Layer 4 of a small transformer language model trained on English Wikipedia (13 layers, counted from 0, width 64). Numbers have three digits each and are written without spaces.
A neuron's activation on a vector x is GELU(gate . x) times (in . x), where the dot is the dot product.
The model reads these tokens: "er" "c" "ed" "es" "-" "M" "ay" "b" "ac" "h" ")" ";" "\n" "\n" "C" "h" "r" "on" "ol" "o" "g" "y" "\n" "-" " P" "r" "ed" "ec" "es" "s" "or" ":"

The vector x that enters this layer's MLP at each token. A number n stands for (n - 500) times 0.012.
0 "er": 250828683400669651590684709472472733520417718573456633399608540489329605700332685212367513642378502482635248722538374732830662545624637438338564351628449555516645489631361591670390548638372734
1 "c": 322854493584365418609581846587477416619456619429266674597631553468479504590368643404515303665278771598530488544419665615605759498565506320375564583247349689630650663618693692600375514643243819
2 "ed": 250704403640253404637460904399522333279297420354450307385682618263514655528492485232574470315512492474650193600537433419452706486599633604305551367393514418406596494557434639712516386629101545
3 "es": 183729362752255330651453810611615367291314424315520471266616544358380349688401488455585725534597624550453490492611388727738681546599660421387691498514566433434551549283745583536316402650370757
4 "-": 376687599742532446775446817415560324701569364327857569390630726391584473804677517379481654675438461489494429470431518577486437551535664400498417518557306524633659509518557732762376547211191687
5 "M": 403734299632520557805455575304672449644415458366407686569678705324521582576611586661417600605545715459514580416576380497244625474476450439322829546472383770580779220734344573713413645350434335
6 "ay": 430717539380617638688560437464547456483412250348317747536773626305250298405115746527539262487586680474642721352488380439321323356454550390323688369558345438504554457735430759734447349559572470
7 "b": 407648639583815745595620564533649484547373458288346434635601687471274545616488655481464470416554412895634124593721568527398828579418545388238546673439445626493594729623339683713424672282409616
8 "ac": 255690431576626323684448671669714396669505496606573557528589561353653480480126630503430342382416535855514518210548581433462471449645493336518547305397240805236639583738441504648287234667314528
9 "h": 316598547619598855618459645686358548698324238528521642509467404545615325620407637244438371339640687584560548408664487502687718536656730608494489437659589572781802370456407667680574468628261569
10 ")": 420532512303406428705491840446518585468291671675808709418672687487398518574419594547311653695545533588687688613524321648396393251583508432376580689367415383655606453276375792711523194388247406
11 ";": 363567430352498416660649889403609289561495518563873386414556614517570559664488614337243764606534472703699617484462255344524510376533577330406470781394540373684595582436273654625420287396196586
12 "\n": 403464719560380473496332421414438407474533561297756707473624657430636692429625611356259568787750658481721621188484362612471597454761558332531500745576489260691690460656367418762470485371243625
13 "\n": 366381661623399482461332444430525325394552597267731706458627649477670749478679631332201509747807693494657488201459377674503569495693576272569461602415541250563705415602289449744471498385302519
14 "C": 427481362598425587722535491372435356608567608242548607535563509324633603609495631694346574639492847501488668315609463484518546482725306112370611528621606540306751187668296564852498638423436511
15 "h": 506470389381781813686358347375260455697376330457619491430580538519649514661286626309330455355661696455525615327664613684459778454517604403569724276622490598815761490655466770575403554362456329
16 "r": 445375659391338916616297705280539501559503502471505318334377531372335645566443593434555478622348679457398517328707701502476615775330415503288823385533402714453598686815622669719325400639360551
17 "on": 317582632577549511520347516516646564479436358759366416171521522285449822643361467750629591618523580408472568354578688602606520339561572402165581308517600420399926479672551729651659477414220576
18 "ol": 377670483435539510556441864376372567731520637594427373450674655346369627893350376441490426511789682547440615477634817410699423464730675514362562422583432476843708349543503562617502291683364731
19 "o": 220713563505601500373570597507444669605482431600534350413706701072391683705537464590391514442525788651649691728717617876545433319533632657341589720461558661529605599554503478550685339426468730
20 "g": 266563515525794669341540568401507272401502440441387526235488755328532483338376618319412445542505609634562707746639350648451560550503642857529418495436386584276749439397569811466569348454321887
21 "y": 132565665695461496591247679308487409484421549511338468434495445198388501496398695310326459412469596604593676435404617537292459437626727481361409491764733378392564487469584611817797551745338753
22 "\n": 414482823617439453538362563360473390482527539363756740447652608443611685398603660339193601683751658545704526308496375605493682483750565335620458737562496245613687474614341412795416505468241635
23 "-": 404701668843432515520464646506450312473552410331861535458576546364686504646892537282291722861525535483381637335555547613554359486682627197497464416371359544457662508553439659751514514230297502
24 " P": 492613474470563665733447525387444351555484634337447651490560731355734552608451523610263601683440811634525836273567472628313763638575407177321704484510476631467626289500168447752317529354573577
25 "r": 427276500473572741527315625244546369385387571364431169416335534398400471578559544421523404627264704532428573326709550550389547825427426338609749392587293729641451610874563671786464419638328507
26 "ed": 433479407729462380610310743417599375290410407312319015352599589420368685473495297410640369409532608396589422417586378378511580425687620503239625331468518561397517556753300636790541381506124472
27 "ec": 399488546868582568502313603507557425480590514486387630202398528475699190749408298581457391780339767495608533301659595587692513524766595313528548373210627404528658408485586662479391273635257819
28 "es": 282614424565350260555401880490595352412424450318468257256554609294377605444358435547365659560524677503546520588689414654725726552704663313263698539702558512577478510389858471632553492641520874
29 "s": 288518458362662449572277676668541245390407534611384478371482549317443560559424510172603623565518753712745534671714695475673623442524629415405456735676325661629600441606923471517342404687292529
30 "or": 204560518671628504465416739412678442621497677566264669006789648487351362602399511356583565593333429623572559585723556669451540492618561401554661529843446595843653667575607514569790364573413708
31 ":": 416345578728784467579512892568464154585402530722477392596689609546678647532632567322075675707442639699524597468522349627458672379641553667269480466401487269586516606554572523840517536472371580

Each question shows the input weights of one neuron of the MLP. A number n stands for (n - 500) times 0.00072.

n72 gate: 411371297482407326622589556302317638300504475577664511720560482621645496315500346454388600542500571405522552614560651489536526815550547342466298627699393583642554579455665302400496647599403663
n72 in: 408421525500617396611365551556470535484609415627408634469512435528453298711461328479593500575462299487382439563419354478182554617549509620435408525542438584697682481503457575368436370456377656
On which token does it fire most? 29 "s"

n37 gate: 632530587507387478541545652663367283569559651525674705529413324478533569446759613667409423571657576657341511470622571579430651507197522493384624389717438500193434368286467512512447294563507385
n37 in: 380322634385661503591493401646368441467479611645552430469668366435507537686612493763544524418439556435454577626533536322221729407451698565385500579732314374471472461677306444308416623482384578
On which token does it fire most? 24 " P"

n108 gate: 518571539577603575354477435562419145525392612527411425657350310739493686627580383411482437523516705588535593383402302266407696618490704465573518426565393518650497545518562328419667387500603538
n108 in: 533730493381401500682449677526507603246421682500518378447426507359715743552522493468423497641571416659539419384496176566631474752581571634493282306574387653547394461552422511492646642532493636
On which two tokens does it fire most, strongest first? 31 ":", 25 "r"

n9 gate: 522452525720515546643509599634530478643600573551494521576445413478297487568699503479551328308364314613569648503309329462398443563469549554539330534465555571475620283523512418477328494340315534
n9 in: 496321368504666612551378696568528533604604472462648406500756521439385713519410528493537309455436353337514404609407566314432438438461678376324481601456422896457571389619383293534328413341596507
Its three highest activations, in order, are on tokens 4 "-", 8 "ac", 5 "M"

n226 gate: 366352442581274450764478580677628420489470533356659579444503470544443493609535613503698346519541418745389573401570479558777311585340490606581557534476327546311483520280450458507672548564497551
n226 in: 369540441611533659674365594708548456455454512272431494491398533555485628551382560503531477556408371620338576420586624344415360630518509599586362693588331532626491363522440311448459577611600558
On which two tokens does it fire most, strongest first? 8 "ac", 4 "-"

n154 gate: 455590429445359428601372440381264349462654285532428274590442533415368496607381786468440500366292450519584742593584481373475429472438533731692276482629645362331358376435475292574511567559623390
n154 in: 610599762425540449420504404430572377512407558291463420376555570624303426675523577661634404504451544504545619191500644489559352367474607530255250534404823388716544467515294441449337262493511470
On which two tokens does it fire most, strongest first? 21 "y", 6 "ay"

n210 gate: 671510573324436480632510394389394423308411600331530623544617534507544457436475416500648536283503557427350560600539653441453619477645680347404328421578473500764612674429527425207664413617439305
n210 in: 560323521462548537504346439598260564381569375318520564476323707458566678489271332493614480467306452363465647546442571450614631674606628398420679406450452674643356680410593314482539356563558371
On which token does it fire most, and how strongly? 15 "h", at about 1.6

n197 gate: 588642500466455478619400640710166325488583504518500489463448361633749555579460530663484482573464489382398321573449435388271234354172695542366595576555575528724709496441474413496515240477567398
n197 in: 636640357346506356586522480664398517517591589573554376570490506609588497531606429558372624556475666286546534550466487650442480377387179318483455336453584663565584403449490270479650397539287435
On which token does it fire most? 10 ")"

n34 gate: 384561248658372588299632479398526638594376412487559611438516291574467535483570411217342490558595624642610372595379442319460647600503344323559623423542510451594420587413434370443473510577444282
n34 in: 419386588584623500474545823638649460737494616432406309481374598500337420463423481711760524445539516600478427519623656500414418509509433565724423548500639337458494452603563497632552562626462551
On which token does it fire most? 2 "ed"

n218 gate: 428500500483583606583436458674750698468446540363540695497394239517378419419351520447507577676375490469611591548654476507738383608373628373599546446556453377463369439311507752443507281439396520
n218 in: 474596519374568617567473432421579535435391451363531521463457438614447552350559488574542676599456595402534261589545392577833375690519575506507303500490392585415593444464670648235583414550506604
On which token does it fire most? 0 "er"

n16 gate: 384429399507554583380403262604600609420317568429486414299565460160350569481274598453508346528659292607676602700318355582529609504536529336550496515371601458482504533340268404384635292374478408
n16 in: 596565569564440497407614531443444448602641362552702651493483437510160680419567434510365490500455599537453528555381589366614280399457343302482546361406570511432513520556623578700404623687577804
On which token does it fire most? 6 "ay"

n241 gate: 648349493689667406543287424329304576408507597630469528458576447518482470607507451597587463565513465486613234432383504352370565282294612590552385251522297574397493363463528552365370199539483351
n241 in: 325529405536475563708297393571368518369496661406278720556366571464690481571571521426445599507303570431507230453344293474329419559401692482410474255456277541536543404292525511557332460493585428
On which two tokens does it fire most, strongest first? 27 "ec", 8 "ac"

n73 gate: 380299349694511452654400539857430590401390681672366426615478571531413615559512422481695486376504404378519336469610777330406570467642526389662695508614324417435481639480384405636732558542623235
n73 in: 485316463536475412614534411545437585309453574448482405359815471616377541538549425447474720497445303107291522281642701548564463465525371646361386514586528710428525374556407394515588441438528294
On which token does it fire most, and how strongly? 26 "ed", at about 3.2

n17 gate: 310669380374636395567585571616466529417514446423792568354344349451382355655453353374635493700556276374562632479360662429589394517544538542500493705432415590583630372443627438482429472252534528
n17 in: 418443414755632596285500659496524388365563421398379414466686301500504379441658535742435617419377576525553576582467550457507550592556839564588648578638569266563639518522684434310421571404354472
On which token does it fire most, and how strongly? 3 "es", at about 3.2

n15 gate: 471625607246600418389388554441364583474699435483541736651644566461447533347467338435514700577417469259525753493522621589500554436597382244456761447525569518349403591631524485463654390588656486
n15 in: 331378645563604328399603422399303473390388574641422581519458497396732320642604614568343541494400409580430480628514402443579514468330408571476632597634510383646677408376379552619294305590552543
On which token does it fire most? 24 " P"

n225 gate: 572637531473540359404544514451448545538440369461405657405385463372557300479539394375690423526389529470550434581417469514679391603675390429465521611625421294705679517722685349667363347456325671
n225 in: 407354338559637554619543530783535490615412411572541481723401336490419564327531644458360497528592503444539497339534404520436507409612297441612729353423522500520597539470320708359563615696426448
On which token does it fire most? 9 "h"

n8 gate: 553479532639588544479562280435647532565761483333348456615476541604414633346496449547330346493588571382589624406432507567596310540388705724611605490361650496479599291347394431310588378708551555
n8 in: 677518511650364559576644577504624540349433476473706483462385581436628278445389490374485601503359785432532303575507507504486380397532405504626478582540910385696395564526542563643638644307619482
On which token does it fire most? 27 "ec"

n87 gate: 222532435539455382504624584381579558537433555304744607760378641496589485459604462598675524425487441453691442349382460666514670531584437493474574336526406474688602355254710600601645439546700397
n87 in: 435464323481440453441388308611528483684612440578572456374610595451545450620634468683569479373409613694670589380337379405465543590310615549443483510407529587355510455610617716269366637448376471
On which token does it fire most? 5 "M"

n122 gate: 452697586381440613455433374603391497546571722520583659367580473555541330701479667557521532552442566582229605476648400555550552601446695589571340558507614313425668686307396525450538332466356337
n122 in: 373293669557325601700653433457479487490569403757531491476561528604385334630614595546442491401358378443363420585439459640655672533596556440520552481606408614566627503613494467556373611607457369
On which two tokens does it fire most, strongest first? 9 "h", 0 "er"

n196 gate: 574429311553653503476618449448564670228513419772611332315438556533414542662562601435364465411644529386589527684551561453546510433359585651493455553418536634556625484555677382742537379570585371
n196 in: 526690732551497314677694409457595458520424515714525454395661418321475629421470559578471458759356438391611546404569426481497468473450591535450327421546488431621403525651513407477716532427522367
On which token does it fire most? 19 "o"

n156 gate: 607681607454407343422438482350517360417535558328541633490435524391587511409325685538396533591441565521503403673410652248573304453276542351485291577504225478657331597457393672563411472630528329
n156 in: 497549347397493500639233493482513595358735340589513500406440558262579586486675628614686607401587594228589440431638552434534552596510371334361346593489449706558432469500486382381490538359308551
On which token does it fire most, and how strongly? 29 "s", at about 1.3

n20 gate: 380546571615401483521663461547473347623586426423612510517517373315708496244540415609347642653408547406524350549705686458534716463432407746551475490525479432403647648604692278471391511566308403
n20 in: 354434559221510530611394560328201588635524417530376573416527510359483500507486433480423363451468487559695479393312545559561364599439531327468360720422294379617378524337443342576510462404760582
On which token does it fire most, and how strongly? 22 "\n", at about 1.4

n103 gate: 731691468304706420540360456496411310515461493517444452528368454407334792448556542597649234425446607539550387486577554489539522660605598468463467710595402500621539666342482686436468723325566699
n103 in: 528612528490389497409529546176477373261555503477220453490342446317709446464496463433652569625594383382521581604400402689473486493256517517453630686454331525558466565408744345580559455393497400
On which token does it fire most? 29 "s"

n107 gate: 336566507486158468705622341699577386489368528385574570454437496207482451414586496532382381600453489344425533696504420547642522569596475322541545514578581418421496386103667500439548347561684572
n107 in: 606422315484485459300507544504418516364573481552523440436651607721431657508173428394718603689431538543469599410392328527469339396610710523609609357480603809573389469524211589459469574415683870
On which two tokens does it fire most, strongest first? 28 "es", 3 "es"

n213 gate: 561488361363449539537636640609480554567476539826496688583453317504653424550626488603562458539500547464556285024791635271309500415417476537337323552566682659403766684409667437347553524565476584
n213 in: 556552385486544490381458592446457669418493143639466577292416307545428457621310389571634689431419537707510599451645601573425528497571493701600389373408561532366747531621598672424409507517652517
On which token does it fire most? 17 "on"

n142 gate: 549264542465425453518695247703416368457300551634561503497646589343628428511547643680286530433471432545649536447582549514459221530575479500352326608668606511639469524575401544434458640580743358
n142 in: 481163337596470440566643355484445418472553533585489633470541342251561599484301571534410630562245637458489696515677454601609295427849300650333428714410478342431523670528447424520334581458553599
On which token does it fire most, and how strongly? 14 "C", at about 1.8

n21 gate: 486396382574483527539295493573537424485510603446438315613795663521479463555452424528291527588450473617447471578489557564357210399396563621518412461656334416591274674507389500318493767518517205
n21 in: 348465504563442384642405414566601493500247480588476626463592769468437558565489455452471550660365616504347378504381193592324312574531610648631504580338497366444235455694514467478482563325586319
On which two tokens does it fire most, strongest first? 31 ":", 18 "ol"

n184 gate: 519450323420396544423379539555489438476421507409678312290555395527410453614468667426803615609532758584455741649394515561724381605466257577465306504718716606651534316352500555448369374382455670
n184 in: 560783450654479503224487700369625539558462748342258381548756579395538482504595445531436639557589469521351479465432504532610610376370517588511537483615658286646486476410411485445486373497291361
Its three highest activations, in order, are on tokens 3 "es", 18 "ol", 28 "es"

n140 gate: 570667481577547454341370612588525646386540418539314390472318374606627587640648525600444476549541344342547560312541681211565478356460590367314649489432371337405507594526371416704467876390615515
n140 in: 513755409653503528578482373437506438404323494475375432463668412516411533583317463176467536546464475657332565503411400516418364528409557651652510366431372371659541614497356430500293458474453598
On which two tokens does it fire most, strongest first? 26 "ed", 23 "-"

n251 gate: 315368605707305590409545637428560465543374563570285437681359636227551439450504530732451542516545433541644549417585444451347678365449415535436457393535473393435242401333442568312476434324564479
n251 in: 471424548491515469595424394608418603662472661455540442628589611387659581526392500448500636491382351409344372412639256665478490422635546497415461487735648435428509314410352647447675430513451597
On which token does it fire most? 21 "y"

n38 gate: 474371382616408482423408545568612404613676623587705482609532471591659387338685614440433329275401440485270489434276646423568397444674597569282360446563525680453479722399578447679353537616632680
n38 in: 142591389508432642553454687458516500492423551590544398318508220724306795340800699560762473558382464390516558426513389377452566375432384434352339488888416550427400496659412597504599566366472658
On which token does it fire most? 21 "y"

n50 gate: 563537592621429596626319395675461504515594362697422631628457694445453568613299357429537541427418638639431478640447401352471544587561324610667527642729564356631482652733532272588700390354432732
n50 in: 256363493511632379715418504546666597504449472648596326707500464588384466356698557439537611189459411772420560445534338522615671504417345600542683646327500511602417323545511672508396496321511631
On which two tokens does it fire most, strongest first? 31 ":", 7 "b"

n193 gate: 476542281538574630632494489600215696599452603497346427493510537593517536599464651751367581418674503400497395335659517205500333507527321472493650688409560560599476615634359443428500483507517357
n193 in: 596640423459438595420329568671686513402584402497568491423610264494478385585716648469532488515506344554478671605360408787559564618488643627559520645477580396500593403481615651633529478494574497
On which token does it fire most? 9 "h"

n123 gate: 340500447377424575454451612500534590496563507639589333479737694454654460278694531459468473396507568278577511408504443318510571733486427518438500655330514595275330228591479463326432479563324707
n123 in: 468568626312469514532364326415455547265676558367490476514621559706563780618563503497518577693493524443415493461438414349682507582200738618518496337606430386401556251409587452556640364404378546
On which token does it fire most, and how strongly? 20 "g", at about 1.2

n128 gate: 493293722274561541707435486569339443464448591467534503601679473423366702622345452558425559245454709281435599378371342507620546424616466395608558497400575396279514562568568601635591406469612607
n128 in: 405547598578564625509661401598422455629388470389494449454521515462584348312555576448535544736535546384472257487764639437445506452709512412471402453545442613447448410445469318300633639575387385
On which token does it fire most? 14 "C"

n195 gate: 446528415382524515532491564542323261619376578512433618576579423537361490413581381467637421277553439503432414603625641456555611497573331525597591600654564790419577491590610588579323632650457512
n195 in: 483549511407464684426534618532489431447483462565483604538431581590508547579556616624393649635646549559539549500366247417364543516544328628474394446222522453576547455599525406545551528339564388
On which token does it fire most? 5 "M"

n250 gate: 647657330684550503549503384476413210493554475460525419594302589678369534386497535286672427491524422367468404386503594510408353398478621441540601429387456550568449449570662554361784617487440436
n250 in: 553563229599539412469500544513476338468463277584636569524557567572574500323691488251605409500366654547528376359478647544564528530406497531487597481567412577658476506554555562536708635481265488
Its three highest activations, in order, are on tokens 26 "ed", 23 "-", 15 "h"

n183 gate: 416507470245523603577525554548708442490530356605435676645548484696595593531414497426693412563550526679388480337374376590552356490484435533270379517490386603451650765384471583531413547341575674
n183 in: 439484539655562392449384413526619523608462611506466592648417428376642638438460345553484497500479531592538364382490647593581670397509653407582503367383540375443425227686444381567824519345484513
On which two tokens does it fire most, strongest first? 8 "ac", 17 "on"

n67 gate: 620655292469548446398458554376443593449638459540674409500449462825240583504358660364393500440595598563462496602302665465369574463545476662627296601543425334430497541590596755702405539420596392
n67 in: 513623377577713628464461693363450556576665422617647525478556519629334463513343478394582567580491360500700579590417506607424711518409440529686370622405569586589405579530509553493221526394500318
Its three highest activations, in order, are on tokens 15 "h", 11 ";", 10 ")"

n22 gate: 504539383294411395535402436402493446305541507658571436663388562406614304536511572442639418613588669395659521209525493429528298550226483419417394389701349597458620428496616395526525479322699365
n22 in: 554509515462587526518677579472432431463614520591514259399385471556450564448697653575506455537508500527559627497546309371506554517575325640715549435467445469635561588646497565401374747391636432
On which token does it fire most? 25 "r"